Layer 2 of a small transformer language model trained on English Wikipedia (8 layers, counted from 0, width 128).
A neuron's activation on a vector x is ReLU(gate . x + bias) times (in . x + bias), where the dot is the dot product.
The model reads these tokens: "0" "." " In" " " "18" "87" "," " the" " " "10" "," "00" "0" "th" " mic"

The vector x that enters this layer's MLP at each token. A number n stands for n times 0.028.
0 "0": 9 23 22 65 -6 18 8 0 -23 39 3 1 30 17 10 -22 2 -13 26 -11 -13 1 -17 0 32 -6 -14 13 4 -22 -4 -1 -4 9 -24 28 -8 33 7 -23 -17 -6 -32 27 -21 -11 -15 -17 -5 27 -12 -3 -20 13 10 -18 -21 -26 40 -36 35 25 -9 -41 14 -7 10 -18 -24 -8 -17 -12 0 11 5 -36 -10 23 26 1 -1 55 13 19 -13 -9 -6 -26 -15 52 -19 -7 4 23 14 -36 -19 -65 15 31 6 -35 35 16 -39 26 -35 2 55 16 -31 -16 21 -16 13 -22 9 -7 -26 16 -22 32 -2 2 -6 33 -11 -24
1 ".": -39 30 -15 21 -1 -4 2 12 -4 35 19 -1 -17 15 -26 -30 5 17 -6 6 -7 16 21 7 21 -30 -18 -18 -40 -32 1 -26 5 55 2 8 15 -19 5 8 -9 9 -35 15 -27 -40 15 20 18 19 -6 -29 4 15 21 -25 -2 13 -26 -28 -26 -21 -16 -35 -23 -40 -30 -12 -22 14 11 36 24 33 -3 15 33 -6 5 17 16 26 24 37 18 14 43 13 -12 15 -31 -29 -24 51 22 -8 -1 -44 -15 11 -20 -17 -7 38 17 21 18 -13 24 16 -27 34 -16 -3 22 -9 -5 -41 -14 -7 0 12 -12 29 -35 6 1 -2
2 " In": 1 -20 18 27 26 -6 -5 51 -6 -38 -36 -14 5 -7 -22 -22 7 3 5 18 -23 7 0 29 28 10 -22 27 13 20 0 25 50 -5 -25 -6 4 -25 35 -9 9 16 -14 12 -22 -28 5 -10 30 19 21 -39 8 16 -1 -26 -23 -5 -16 -15 -6 10 -1 -1 19 -18 17 -24 -2 28 47 54 -6 15 2 -29 -11 -23 4 3 7 2 -11 7 -26 4 1 -18 3 5 -8 4 26 49 -7 10 19 -42 -37 0 26 27 11 -2 31 11 -5 14 0 -16 -53 -40 -3 1 -9 -30 -5 0 4 -23 -24 -40 -6 31 6 -20 -6 10
3 " ": -27 14 30 12 20 5 10 8 16 6 -23 -39 16 -11 -46 -39 8 13 -30 -13 -11 -29 32 1 -13 13 -28 -30 27 17 11 25 35 -17 34 -19 23 -31 3 -7 -29 36 3 25 -11 -26 39 -42 12 21 6 14 7 5 36 -29 -19 -5 -22 -30 -45 18 -38 -12 11 -43 -12 5 -31 7 -8 13 -19 14 28 -5 6 -1 -15 -8 -22 32 -25 10 -4 -7 3 -2 -23 0 -12 -20 19 46 -4 -14 8 -8 22 13 49 18 -14 -22 2 12 -6 -2 11 17 -26 -3 13 13 25 23 25 4 52 -13 19 5 29 38 -24 -34 -19 -18
4 "18": 5 33 0 -6 6 9 22 16 -12 -11 -12 -1 31 15 -53 4 -26 36 -49 7 18 -49 31 18 -34 29 -18 10 -12 -4 11 7 6 -27 12 19 -6 -14 24 -6 -24 20 -8 6 -14 -17 16 -22 5 24 -12 39 -20 -5 27 -26 -38 16 -25 -37 -12 -29 -40 -22 10 -46 6 6 -16 2 -6 -12 -17 44 55 -6 -2 4 25 29 13 -3 33 13 4 -34 -8 -36 6 -1 -37 16 19 71 36 16 -10 -14 18 1 20 4 6 -12 -26 20 8 7 -1 44 -14 -11 19 6 38 -43 4 -37 29 10 -31 15 -7 26 -10 -2 -47 -18
5 "87": -2 39 -10 9 11 23 -19 33 -12 -10 -11 6 14 -9 -11 -23 -8 24 -34 17 -11 -8 -4 24 27 25 -46 31 31 -18 15 23 18 -47 -12 -9 9 18 -28 -10 -5 4 -41 13 -38 -70 5 -31 5 36 -4 8 -14 -11 31 -8 -33 -3 12 -51 -22 3 -11 10 10 -20 -1 -13 -12 -21 0 33 3 31 22 -4 8 16 8 21 1 8 32 29 -19 -18 -12 -2 26 -9 -57 2 43 9 33 0 0 -11 -16 6 -14 -25 10 -6 -25 1 -28 -9 14 40 -9 17 30 -16 19 0 10 -2 27 53 -4 38 -31 33 -77 -8 13 -21
6 ",": -12 28 -10 2 -4 0 -34 17 18 -3 -24 -23 7 -1 -51 -2 -14 15 -13 1 -3 -3 7 29 7 -4 -18 -11 18 -4 -5 16 -5 -28 -20 -21 4 -25 19 -2 7 12 -18 29 -32 -4 19 -4 14 13 5 21 -4 25 25 -20 -49 17 -25 -24 -18 -3 -54 0 -2 -44 -20 4 7 40 3 -1 11 32 19 -21 -3 12 16 0 53 -21 5 21 9 43 53 -14 -2 16 -30 -16 4 44 19 -3 -13 22 -39 6 10 22 -23 -4 18 -7 13 -18 6 -6 -65 -5 24 -10 27 21 -7 0 13 -11 9 2 -8 61 -30 4 40 -17
7 " the": 11 -2 -15 8 19 2 -7 11 -28 -13 7 -18 4 -4 -40 12 -4 36 -14 19 1 -24 10 18 -10 -19 5 35 2 -16 -2 -1 10 -11 -33 -9 3 -6 -2 8 -3 23 -11 28 -3 7 20 -26 93 -10 -4 17 2 -3 21 -6 -26 0 -31 -21 -6 9 -2 18 -9 -30 -7 -14 15 20 -4 1 -15 9 5 -11 16 -3 41 -14 16 7 2 26 3 -10 -27 12 27 8 -18 -28 1 44 -22 -28 10 1 -14 3 28 25 24 -9 40 14 -8 21 31 -18 -72 8 -1 8 -24 3 -17 6 -1 -23 0 0 13 29 -67 -20 7 15
8 " ": -18 7 14 4 17 5 15 23 16 14 -22 -37 16 -17 -49 -30 2 23 -28 -8 -24 -41 16 7 -13 10 -30 -28 35 16 24 24 25 -26 31 -38 18 -30 6 -14 -28 36 -21 22 -24 -34 43 -39 21 17 4 8 0 8 49 -29 -14 -8 -27 -33 -44 17 -35 -21 18 -33 -10 -2 -39 10 -1 8 -17 18 21 2 9 -2 -12 -14 -28 43 -19 0 -8 -2 -4 9 -14 0 -3 -13 26 35 -11 -19 2 -7 30 14 44 23 3 -21 8 13 -13 2 9 15 -19 4 11 14 10 28 19 -2 58 -5 22 8 24 30 -18 -28 -19 -15
9 "10": -6 27 5 -4 12 14 -9 31 -16 -18 -8 -1 12 -6 -13 9 6 6 -25 2 21 -35 45 -38 -40 -5 -6 -1 16 12 12 20 7 -38 14 -4 -8 -1 26 -8 -19 13 -42 34 -15 -37 10 -8 14 19 -12 32 -31 3 33 -47 -24 -7 -22 -18 -7 -21 -41 -10 28 -29 -14 -19 -33 34 -16 13 -3 13 17 20 -8 3 -22 10 -38 15 8 10 -12 -10 -31 -9 -13 -8 -47 40 4 42 26 16 -15 -4 16 20 30 50 25 -10 -16 14 -31 9 58 48 -31 10 31 -3 27 -1 -8 -46 21 45 -28 27 21 46 -13 1 -24 -26
10 ",": -7 34 -18 -9 1 0 -30 32 26 8 -49 -23 9 0 -50 -3 -8 46 -4 -4 -15 -17 -3 39 -6 -9 -23 -20 2 -9 -5 4 -9 -26 -19 -45 -9 -21 24 -21 15 11 -26 26 -33 -29 11 7 12 19 8 26 -25 26 30 -34 -35 -2 -23 -15 -13 -5 -45 -22 13 -20 -10 8 -11 38 15 -4 13 32 6 -16 -10 -3 20 -1 36 -13 5 10 8 51 51 -1 7 15 -17 -6 -8 44 21 -4 -13 18 -26 -4 2 22 -3 -12 23 2 2 -9 17 -13 -48 -5 35 -14 37 34 -17 -20 10 -8 18 2 -4 53 -5 18 37 -33
11 "00": 4 41 3 32 8 12 -36 60 -40 19 -1 -7 11 2 -37 2 22 -6 -23 4 -21 -47 15 3 -12 28 -28 -4 46 -7 0 8 1 -20 -26 7 -8 11 -6 14 -12 -21 -34 12 19 -33 44 -15 15 16 -7 -10 -31 2 56 -19 -13 -22 -23 -39 5 0 -3 -25 40 4 8 -23 -28 38 -12 21 10 35 41 4 22 9 17 18 9 -11 24 8 -28 -6 -31 12 27 11 -51 -1 2 15 6 -5 -47 -46 -16 10 25 13 22 -4 -27 5 -30 -10 46 2 -4 -24 18 -12 -10 -4 7 -29 33 11 -23 25 23 20 -13 32 -40 -20
12 "0": 10 14 -4 11 11 19 -8 33 -33 50 -18 4 12 -8 -12 -13 30 -8 -2 26 -15 -21 -5 16 16 -3 -37 10 46 -36 40 32 2 2 -5 18 -31 22 14 -35 -23 -18 -22 17 -15 -42 19 -41 -3 25 -15 23 -39 10 29 -3 -16 -21 21 -36 13 15 -33 -34 6 -17 12 -9 -38 6 3 -15 8 20 32 -34 -4 38 15 -7 -11 34 -10 28 -25 -25 -13 -17 4 17 -27 13 25 3 -15 -30 -21 -25 -16 14 5 -4 47 -3 -10 16 -46 16 37 25 -33 -27 42 -13 -20 17 -6 -2 36 22 -24 24 17 36 -36 22 -6 -18
13 "th": -20 1 -9 -8 6 25 -1 11 22 27 -3 -3 -13 -8 -1 -15 10 0 -20 0 -3 -23 28 -18 7 6 -5 -16 22 -3 29 4 -7 10 -26 6 6 23 33 -15 -9 -7 -66 1 -11 -36 30 -22 53 10 -12 -8 -9 -19 27 -27 20 21 -8 -9 1 16 -33 4 -41 0 19 0 -6 21 -7 20 -7 6 -1 -1 -7 -23 20 -34 -23 5 -13 -12 18 -3 -44 -7 15 5 -38 -17 9 15 20 -39 -31 -19 -15 -15 20 -38 67 7 -6 13 -30 73 37 44 -8 17 2 30 13 10 -12 -30 6 12 -28 1 -3 44 -17 40 15 -41
14 " mic": -16 0 1 19 -9 -11 1 -7 12 14 -71 27 29 13 6 -68 10 3 17 14 -26 -66 -3 0 18 -5 -15 -11 3 -5 32 -1 0 -15 38 29 33 -14 49 -19 1 26 25 -5 20 -23 -21 9 30 10 15 -56 -50 8 14 -12 -12 12 -46 -13 16 2 -17 15 3 -15 6 39 -25 29 -14 4 -14 13 14 -28 -5 -20 40 -9 -16 27 12 18 -21 -10 -29 1 18 -25 -26 26 -3 -29 1 6 5 -16 8 -24 29 -19 38 17 20 15 -4 -8 1 -25 8 -33 -26 -8 16 -10 21 -8 -37 24 9 0 -4 41 -20 12 1 11

Each question shows the input weights of one neuron of the MLP. A number n stands for n times 0.012.

n140 gate (bias -0.036): -16 1 -13 -18 7 -10 -8 -3 -4 -3 -3 3 -13 -7 -17 -4 -25 -15 6 3 0 10 -9 5 -1 7 15 3 -4 -10 3 10 -14 15 -14 9 -11 0 10 16 -6 -13 -7 -15 -9 8 12 1 13 -2 1 -10 -1 -12 10 4 10 11 -1 21 -7 -3 7 -21 6 -7 -12 -21 -18 4 -9 -1 -1 -13 -1 -1 2 6 7 -13 -19 2 -8 16 10 14 -5 22 7 -2 16 -9 13 2 -11 18 10 17 -1 4 -3 -6 14 11 4 2 -2 -7 -5 -6 21 5 12 -2 -6 7 1 6 7 25 5 -3 -17 -6 8 0 -15 -10
n140 in (bias 0.003): 8 6 -3 -10 5 5 -14 10 -13 -3 -1 -5 -8 -2 -5 -5 -25 1 -1 0 -4 1 -15 11 4 9 7 -12 2 -15 20 7 -9 11 -22 5 -23 -11 -4 -12 -9 -9 -7 -5 -2 5 8 -6 7 6 26 -6 -5 6 -2 2 13 15 10 10 7 -8 8 -5 10 -4 0 -4 -8 6 17 7 -10 -6 -8 -10 6 14 4 8 -6 24 -10 7 3 18 -16 6 9 4 24 -12 -3 -1 -1 6 -1 -9 -9 9 -12 -3 22 -1 2 -19 -14 -9 -26 -5 26 19 22 6 -16 3 -1 -10 34 20 -6 10 -12 9 6 10 -14 -12
On which token does it fire most, and how strongly? 13 "th", at about 0.23

n100 gate (bias -0.218): 6 7 -19 -5 4 -8 11 2 13 -13 9 -9 3 3 -4 -1 -11 1 -26 15 4 17 1 -11 -8 0 21 24 -23 -9 14 -4 -1 17 -7 2 -2 0 -11 -1 2 4 18 -2 9 16 15 -13 -6 -4 -9 0 7 -6 1 3 10 -4 -13 -7 -7 -2 14 7 -6 -6 3 -5 -12 -7 -1 -3 -7 4 12 -5 5 -5 -3 2 -1 -5 -5 -15 1 13 -10 -14 -19 30 19 12 -10 15 1 -1 -7 6 -7 -15 12 -2 1 1 21 -8 -12 -1 -1 -3 5 5 -20 -4 -6 0 -8 13 -4 16 -4 6 -7 0 -1 22 0 9
n100 in (bias -0.034): 11 8 8 16 -19 -6 13 -16 -9 15 20 1 6 2 18 3 -13 -8 21 3 5 7 -6 15 -7 -19 11 -4 9 26 -8 -5 5 -11 5 -1 -4 -8 -2 -13 -7 -4 4 13 -1 -2 7 7 24 27 -2 6 -1 16 15 -17 -22 -8 7 -6 -14 10 -13 13 11 17 -1 11 -3 -3 9 -1 -1 0 -6 10 14 5 -14 -20 4 -1 2 5 -10 -10 7 -10 11 -6 2 2 14 -14 4 -1 -21 1 -4 -13 -3 -4 -19 -9 0 9 -4 10 -11 7 -2 -12 13 -27 4 -2 -14 -3 19 -14 -4 -2 -11 13 -16 -4 20 -2
It fires most on token 7 " the"

n258 gate (bias -0.288): -9 -12 1 -20 -8 1 -5 4 -7 10 1 -11 -6 0 -2 -15 1 -2 -5 21 -11 11 -22 12 7 -10 17 -5 12 24 -9 15 1 1 4 4 -3 -1 -15 -18 -7 -18 -17 -9 -3 -1 -2 -7 9 1 -5 -11 11 -13 1 2 -12 -10 17 -26 -4 -6 14 16 6 0 -12 -8 11 32 0 -8 -17 -1 6 -4 34 23 14 3 -8 -24 0 9 -8 25 21 0 -1 11 -2 -4 -6 16 19 -5 -5 14 -4 -10 -9 2 -17 -2 -12 -14 -2 -7 -3 -1 34 -6 -8 -5 -14 0 -7 2 -15 1 -10 0 1 -5 -28 4 -9 14
n258 in (bias -0.135): -3 -14 -14 -18 -20 2 12 4 -6 5 -10 -5 -8 -6 3 -24 21 26 -3 5 29 -9 8 7 16 -30 4 -10 11 32 3 -2 -1 -15 -1 0 -10 -12 -20 -21 -9 16 -3 -11 -16 -32 7 -17 4 2 -4 4 -26 -5 6 15 -21 2 1 -15 8 -13 -7 -12 -8 -3 23 -2 8 13 20 13 -2 -10 -8 -2 -2 9 5 -12 -5 -30 -11 20 -3 -19 5 20 -7 -10 -26 15 -13 6 7 -20 -7 21 -2 -10 2 -6 -16 -16 -14 0 10 -10 4 -7 23 -10 -7 -3 2 -2 -18 -13 -6 -12 16 1 0 18 10 13 -19 12
It fires most on token 5 "87"

n209 gate (bias -0.037): 18 -8 -9 11 15 7 -5 0 2 -4 -1 2 4 -10 -11 -8 20 -5 -1 -10 -24 22 -13 16 -1 -3 15 1 6 1 -6 -17 6 -2 4 29 -13 9 18 18 0 -3 15 1 -15 -6 -8 -11 8 1 -6 5 7 9 -5 -14 10 6 0 -2 -6 10 -5 15 14 -4 -21 -7 11 4 -3 -20 12 -1 17 7 16 -12 -23 -8 6 -5 8 15 -3 2 5 -3 -4 -6 -17 -14 -2 9 -8 -4 -22 -3 1 -3 2 4 -9 8 -9 -12 10 2 -15 -14 -3 -20 -8 -4 5 10 0 -5 6 -5 -1 -4 -9 -3 -10 -1 -21 4
n209 in (bias 0.038): -17 19 -2 -3 -7 -12 -7 8 1 -3 5 8 -13 3 16 1 -6 -21 -18 7 -27 6 10 4 -1 11 8 -1 -4 -9 -7 -2 7 17 -4 16 -1 -11 16 12 -7 -19 -11 13 3 -8 -6 -11 -5 -9 2 2 -2 -6 -2 1 13 3 -5 5 -8 -6 -12 16 -4 -1 2 2 12 9 4 10 5 -10 13 -17 8 12 -23 4 0 0 10 4 -2 4 0 20 7 -12 -9 -17 9 -1 2 -6 -3 -14 10 16 22 17 -18 5 2 0 -15 -6 7 -4 4 -8 2 -8 -6 -17 -14 -8 9 13 4 -1 13 28 -17 -2 14 10
It fires most on token 11 "00"

n191 gate (bias -0.098): -13 -2 -7 0 1 1 -9 -9 -10 19 -1 4 -11 2 8 -5 -10 -9 8 13 -9 20 19 11 -4 13 17 14 16 6 7 17 -5 -12 -1 13 -12 -9 -10 11 7 -14 11 15 2 -4 -4 6 1 -16 -3 10 -6 -16 1 -5 -4 1 1 2 -6 7 -22 11 9 10 -8 -12 0 -5 -7 -9 -19 -3 9 -5 6 -8 21 -5 10 -18 -11 -4 -4 1 -3 0 1 -8 2 -15 17 -2 6 -2 3 5 -3 30 4 13 9 16 14 9 -6 7 -1 -17 -16 -1 -21 5 -10 0 -5 11 21 -16 1 -1 4 -7 -5 11 -6 16
n191 in (bias 0.101): -5 -9 -17 11 13 -36 0 1 -12 3 5 -4 -18 4 10 -12 -23 11 16 10 -17 0 -1 23 15 7 2 0 11 0 -31 -6 14 -19 12 14 -9 -4 0 -3 12 -3 3 11 -18 -9 0 9 6 -8 -8 2 -5 -15 -8 6 -4 -5 1 4 2 -11 -9 11 -16 -14 13 -10 9 12 -10 -17 -6 2 10 -6 -5 13 1 3 6 -12 -11 9 -1 -11 -4 -3 12 -5 -21 -6 34 5 -6 6 9 -5 -2 20 6 19 4 9 21 10 -26 16 1 4 -9 -3 -5 -4 -3 -10 -20 36 31 -2 6 18 -4 -3 13 4 -7 16
It fires most on token 7 " the"

n128 gate (bias -0.227): 1 -3 -15 8 3 3 3 -15 -1 -5 6 -18 -1 8 0 -13 -18 8 -3 -5 -13 19 -4 -17 3 4 9 -3 1 -10 -13 -4 11 25 -12 0 -16 -12 -13 -10 -13 10 -9 -2 -3 -11 15 -3 -3 17 9 -5 3 10 1 25 -5 -2 13 -6 17 -5 2 -28 4 -15 6 6 8 -7 0 35 13 8 -10 -2 8 3 21 18 -8 -6 -7 -5 -3 14 -11 -1 8 13 2 1 4 2 6 -5 5 10 11 -7 -10 7 12 -17 -5 -17 -6 7 -8 6 13 27 -11 4 8 -15 26 -14 -3 8 -7 -2 3 1 8 2 17 6
n128 in (bias 0.122): 15 3 -5 6 17 -1 7 -9 -5 8 -3 -13 -9 7 -6 -18 -12 1 -8 -2 -3 0 -5 -3 -12 6 -3 6 15 -14 -3 3 17 21 2 -4 -16 -6 -12 -2 -4 -9 -6 -5 10 -6 -8 -8 -3 19 18 -1 16 -3 9 24 -4 4 6 4 -2 2 3 -31 0 -9 18 0 0 7 1 16 10 -6 -11 -1 3 6 8 5 2 -1 3 -21 -1 23 3 3 -4 12 3 1 6 8 15 1 4 0 20 5 -2 -1 2 5 -12 -6 -1 -1 -5 -1 6 14 -8 -11 9 8 26 -14 -8 10 -18 14 -4 -19 1 1 -2 4
On which token does it fire most, and how strongly? 1 ".", at about 1.4

n58 gate (bias -0.044): 15 -3 -6 19 -12 -2 -4 9 5 19 10 27 -10 1 -4 -3 -8 4 2 1 -11 14 9 -11 9 -5 -6 1 -4 6 -4 -8 -15 7 -23 5 -6 -9 -9 -3 14 -3 4 8 17 -18 1 2 -4 -5 6 -18 -10 4 -4 -9 -2 3 -6 9 12 0 9 -9 4 12 0 4 -4 10 -12 -4 -1 -9 5 16 -2 4 16 -2 -20 -3 -2 -9 -7 5 -6 -3 -3 -6 -2 3 4 -8 -10 -5 -1 -5 -2 -20 -10 -18 1 -11 -3 -10 -1 0 5 -1 8 -14 9 6 6 -12 -12 -9 13 7 9 14 -1 3 1 2 10 1
n58 in (bias -0.070): 11 1 1 -9 6 -4 -6 -18 -2 0 12 -5 0 20 -8 -4 -13 14 -8 -12 2 -6 8 4 0 -13 -5 10 18 3 -12 6 12 9 4 -13 10 11 2 4 -15 -6 -12 -12 -5 -16 1 -10 -7 5 -7 12 -20 -7 18 -5 12 -13 10 -9 14 -7 4 -3 10 -3 -1 2 -17 6 -14 11 7 5 -4 8 1 18 -2 -5 14 -10 5 3 10 -2 -10 3 5 -2 -2 5 4 -1 24 -9 -6 3 -3 3 13 -7 3 -25 10 2 10 2 -13 -8 23 15 -4 16 13 -12 -9 -11 -14 9 17 -8 -18 -5 11 7 -1 -16
On which two tokens does it fire most, strongest first? 11 "00", 13 "th"

n240 gate (bias -0.130): -9 9 7 3 1 -13 1 -8 4 5 -21 -10 -3 -7 -10 -5 8 3 -2 6 -4 -1 -2 1 8 -11 8 8 4 -7 3 12 -13 -9 19 18 -22 -2 5 -12 -1 4 2 -13 -3 17 2 -7 -7 -10 -19 12 0 0 4 -13 5 -10 7 5 -11 -7 -1 6 -4 9 -7 -3 10 12 -3 11 -11 -3 9 13 -7 8 3 -6 -2 -16 -7 4 -18 7 13 11 -5 13 -1 11 6 -5 -4 -1 -6 2 -4 -5 6 -6 -2 -5 7 4 -3 14 -2 -5 19 -12 -10 -12 -8 -27 -4 5 -9 -1 1 -1 20 17 -1 9 11 5
n240 in (bias 0.055): 0 -6 -13 -14 9 -1 -12 -13 -3 -6 -17 -10 -7 -3 -12 -16 3 5 0 -7 11 -12 12 10 -4 -2 -14 -1 -8 -12 16 6 -11 10 5 -4 -8 9 12 -4 -8 10 3 8 -13 14 -6 3 4 -16 -8 -14 17 1 4 -8 20 -5 -9 14 -6 9 2 -7 12 -9 1 9 13 15 10 3 -1 9 4 6 8 -16 -7 5 7 -8 11 5 1 8 -12 4 -7 -2 0 3 -2 -18 8 20 -14 -5 0 -2 18 -2 -8 11 -18 16 2 5 1 1 19 -15 -1 -5 -1 -19 8 19 -4 -2 -6 9 -13 -13 20 -3 6 -8
On which token does it fire most, and how strongly? 14 " mic", at about 1.2

n145 gate (bias 0.001): 19 10 17 -18 14 1 10 0 -1 12 -5 -9 6 23 7 -1 -20 -7 -1 -14 -1 6 16 13 -24 -3 -12 -6 2 -6 14 24 9 17 -1 6 -20 -6 -5 6 -2 -2 12 -5 13 -14 5 -4 -6 -4 -3 -4 32 8 4 1 -11 -2 -3 -15 0 -9 11 14 -5 17 3 12 -2 20 -1 9 19 -20 -5 8 -8 -23 9 7 -13 -8 -5 -2 -2 -16 -5 5 -5 3 1 -2 -5 -18 -12 -8 2 6 12 7 -13 2 -24 -9 -15 19 9 1 7 11 -11 21 -10 3 -12 0 2 -26 10 10 -21 -19 10 10 2 19 11 10
n145 in (bias 0.073): 12 16 11 -12 8 8 12 3 7 8 -11 -8 4 16 11 10 -21 8 6 -16 -1 -13 4 -17 -6 -9 -10 -9 -10 7 -10 -1 -1 7 1 1 -15 -1 1 -14 -11 6 -15 6 -9 2 20 -6 -5 -2 -2 -2 14 -1 3 18 -8 4 -6 -1 5 22 5 13 -1 3 8 13 -3 7 0 9 -4 -7 2 -1 -2 -21 -1 -1 2 -2 -13 -2 -1 -9 11 -13 -10 7 1 -5 -9 -6 -6 -17 6 2 5 12 -1 3 -12 -10 2 -3 8 7 1 -11 11 17 -10 11 2 2 3 -9 1 2 2 -9 -8 19 13 11 15 16
On which two tokens does it fire most, strongest first? 13 "th", 3 " "

n153 gate (bias -0.173): 3 11 -17 11 -8 2 -24 13 14 -1 5 -3 9 10 -10 9 -10 4 17 -3 -15 15 -18 19 -12 17 9 -4 18 -3 7 -1 19 -2 0 19 -20 4 -14 -4 11 6 -1 -3 7 -16 16 -6 1 8 9 7 5 -1 3 -14 7 -3 -2 1 4 -3 -3 -30 8 -10 -17 -10 -9 -1 -31 -24 5 -19 9 -25 13 -5 0 2 -8 9 3 -1 2 5 -5 -4 2 0 -4 -7 13 -6 5 8 4 10 -4 18 -8 14 1 10 -10 -10 -15 -10 -26 17 -20 3 5 -3 -9 30 8 12 12 6 -3 -4 -7 -1 1 13 -5 -6
n153 in (bias 0.010): -4 -5 -13 -19 5 6 -12 7 -9 6 -23 11 -3 -13 -22 -19 3 20 2 9 -11 6 -13 14 5 -2 -5 -10 -1 5 3 -13 -3 0 -13 -9 -32 -1 4 11 -10 9 -9 14 -25 10 20 8 -5 6 -17 19 26 8 0 4 12 3 -3 -16 -1 -1 -3 -1 0 -5 -6 -5 -5 4 36 -8 2 -2 -9 -1 0 -5 2 5 -12 -6 7 0 -14 23 3 3 15 0 -11 -2 -1 -10 4 -18 -3 -3 -8 2 -20 -8 1 -26 0 -8 3 13 23 -24 7 1 9 7 -19 17 12 17 -17 1 6 -4 -22 16 -4 21 10 13
Its three highest activations, in order, are on tokens 10 ",", 12 "0", 6 ","

n82 gate (bias -0.153): -6 -4 8 1 12 1 -6 -17 23 -4 0 -1 3 -26 1 17 -11 3 8 10 6 1 9 1 2 -1 6 7 4 11 1 -15 -10 -14 -9 24 -12 1 11 11 0 17 1 -11 -15 -3 -11 -8 6 -3 -6 7 -4 -13 -1 -12 -8 -20 3 3 1 15 -4 12 5 -12 -9 -4 0 -1 -11 26 3 8 -6 -6 -6 -4 9 -22 -9 -5 -12 -11 18 -13 -11 -4 -22 7 9 3 -15 4 -13 -1 6 -1 8 2 -5 -3 -5 8 15 -6 16 5 5 2 -10 9 -3 12 10 -5 19 -12 -5 6 -4 -11 -17 8 12 7 9 16
n82 in (bias -0.051): -16 5 -1 7 4 5 8 -13 1 -17 -18 -10 4 -4 13 8 -15 8 3 -10 -14 -4 5 5 -4 1 8 -6 7 12 0 -5 1 7 -18 16 -14 -4 2 -20 -8 6 -22 9 -16 3 14 -2 6 -8 1 0 5 18 4 1 -1 5 -9 -5 6 1 9 0 -9 7 17 -8 -3 -5 -10 3 -14 -1 4 -19 6 1 0 2 10 16 -17 -15 -1 -9 11 -6 20 21 -2 -3 -16 -13 2 6 -2 -18 16 22 8 1 -1 8 -1 -9 -1 13 1 9 -1 -8 -3 -15 8 1 10 4 -6 -8 -2 9 -5 3 9 15 23 0
On which token does it fire most, and how strongly? 13 "th", at about 1.3

n74 gate (bias -0.078): -4 -2 -2 -9 -1 1 -17 -8 -15 0 6 -9 -14 -14 9 -7 14 -9 -5 19 -3 16 -6 3 17 6 -3 -6 26 10 -3 -10 4 17 -11 13 1 -10 -4 -2 -17 -1 -6 15 -10 11 4 4 18 4 0 -19 -3 -11 -9 -24 2 19 -2 4 -13 9 7 -1 -14 -5 19 -1 7 7 -6 -7 14 8 0 7 -5 5 1 4 2 -2 9 12 -1 2 -8 -13 2 -10 -10 -8 -6 6 -3 4 4 4 6 1 -15 -1 2 -11 -5 -9 0 2 -11 -2 3 -1 1 5 10 9 -12 4 -2 1 -5 7 -11 4 23 -24 -10 8
n74 in (bias -0.010): -22 3 9 -6 0 13 -3 8 -18 13 -17 -1 -7 8 7 -4 21 7 -16 1 2 -4 15 -2 13 6 0 6 16 -6 1 11 -5 -17 -1 -7 -2 -8 -9 -14 7 -8 -2 -2 -5 -3 -1 14 11 -11 -14 -4 3 -19 6 -5 30 7 16 15 -9 0 -5 12 0 -13 10 13 1 -9 5 -15 14 1 4 17 -9 -9 -9 -10 13 -9 12 -9 -12 -9 7 0 9 7 2 -11 -3 -12 4 2 13 17 -2 7 1 2 8 -14 -8 -11 1 -4 7 1 12 -2 18 -7 -2 -5 -28 7 1 -5 0 6 2 6 -4 -11 0 25
It fires most on token 13 "th"

n173 gate (bias -0.183): 2 -3 0 -15 -20 25 1 4 2 25 1 1 -12 -3 7 5 -2 6 -8 5 -1 -8 -10 -18 16 3 1 15 -3 -9 6 9 -18 2 -12 2 3 4 -6 2 -24 -13 -3 2 -6 8 -9 -6 0 -4 -2 -3 3 -28 -18 -19 14 6 -6 17 9 3 4 8 8 -5 7 6 9 -9 7 21 28 5 -18 -4 22 -22 9 -19 8 0 5 -14 -6 -10 12 23 -17 9 16 21 2 10 -4 6 7 0 4 0 23 12 10 -13 0 12 5 -11 0 -12 -4 3 -19 4 -20 1 1 -7 -5 14 13 11 -12 3 15 8 2 4
n173 in (bias 0.125): -6 -5 -26 10 -15 2 4 -6 2 -12 7 -2 -11 -10 0 -17 -7 -2 -9 7 -27 -6 -10 21 9 7 -6 -4 11 7 1 1 -2 -8 -26 -5 -1 0 -4 8 -19 5 -29 -2 -7 -9 2 6 -8 14 5 -15 -2 2 5 -1 17 -7 8 -16 14 16 2 -14 -5 4 10 -4 -10 4 18 5 8 18 -4 1 -7 9 -5 -15 -10 17 10 -4 22 -1 1 10 1 -6 6 0 -8 -1 -23 -6 -5 -4 -6 -13 21 -18 4 7 -4 -6 -4 -13 -4 8 12 19 13 7 -17 -3 -3 -16 -14 18 5 16 -20 -2 3 19 -8 3
It fires most on token 13 "th"

n272 gate (bias -0.177): -12 1 -2 8 11 0 -9 -14 1 -7 -13 2 -1 26 1 0 -4 1 3 -5 18 -3 -2 5 1 -13 15 12 13 -4 -21 -8 3 5 -1 0 -27 8 -4 -11 2 -8 13 12 -10 -4 -3 5 -5 -7 3 16 -12 5 7 -5 8 -2 -13 22 -1 -1 -17 -1 -3 14 -2 -6 6 16 6 -12 -4 4 -1 0 -7 -3 -17 -3 3 13 -3 8 11 15 -1 -4 -1 4 -3 -11 29 -10 -10 5 -11 9 -3 8 18 22 1 -4 -18 -5 -14 -10 -7 4 -21 16 -16 -12 8 3 8 22 12 10 -5 4 -10 -12 4 16 8 -14
n272 in (bias -0.107): 6 -18 15 -21 -3 -14 -13 -3 3 -1 -11 -8 -10 -5 5 2 9 -3 -16 11 4 -20 7 -8 4 -7 -2 -1 5 8 1 -20 -2 -9 -3 9 -10 3 8 9 15 -7 9 -11 -4 18 15 -15 7 -7 -2 7 10 9 -10 -6 -25 -1 -7 -17 -14 5 9 16 3 -12 -8 5 -10 5 -9 19 -16 7 7 0 -10 8 -2 18 -13 -21 17 -8 1 17 5 3 -6 17 5 15 -1 -11 11 -4 2 -4 -3 2 -17 2 19 -3 -3 21 0 6 -13 -10 25 -2 -3 -8 13 4 -10 -15 -18 7 0 15 7 12 -6 -3 -7 0
Its three highest activations, in order, are on tokens 9 "10", 6 ",", 10 ","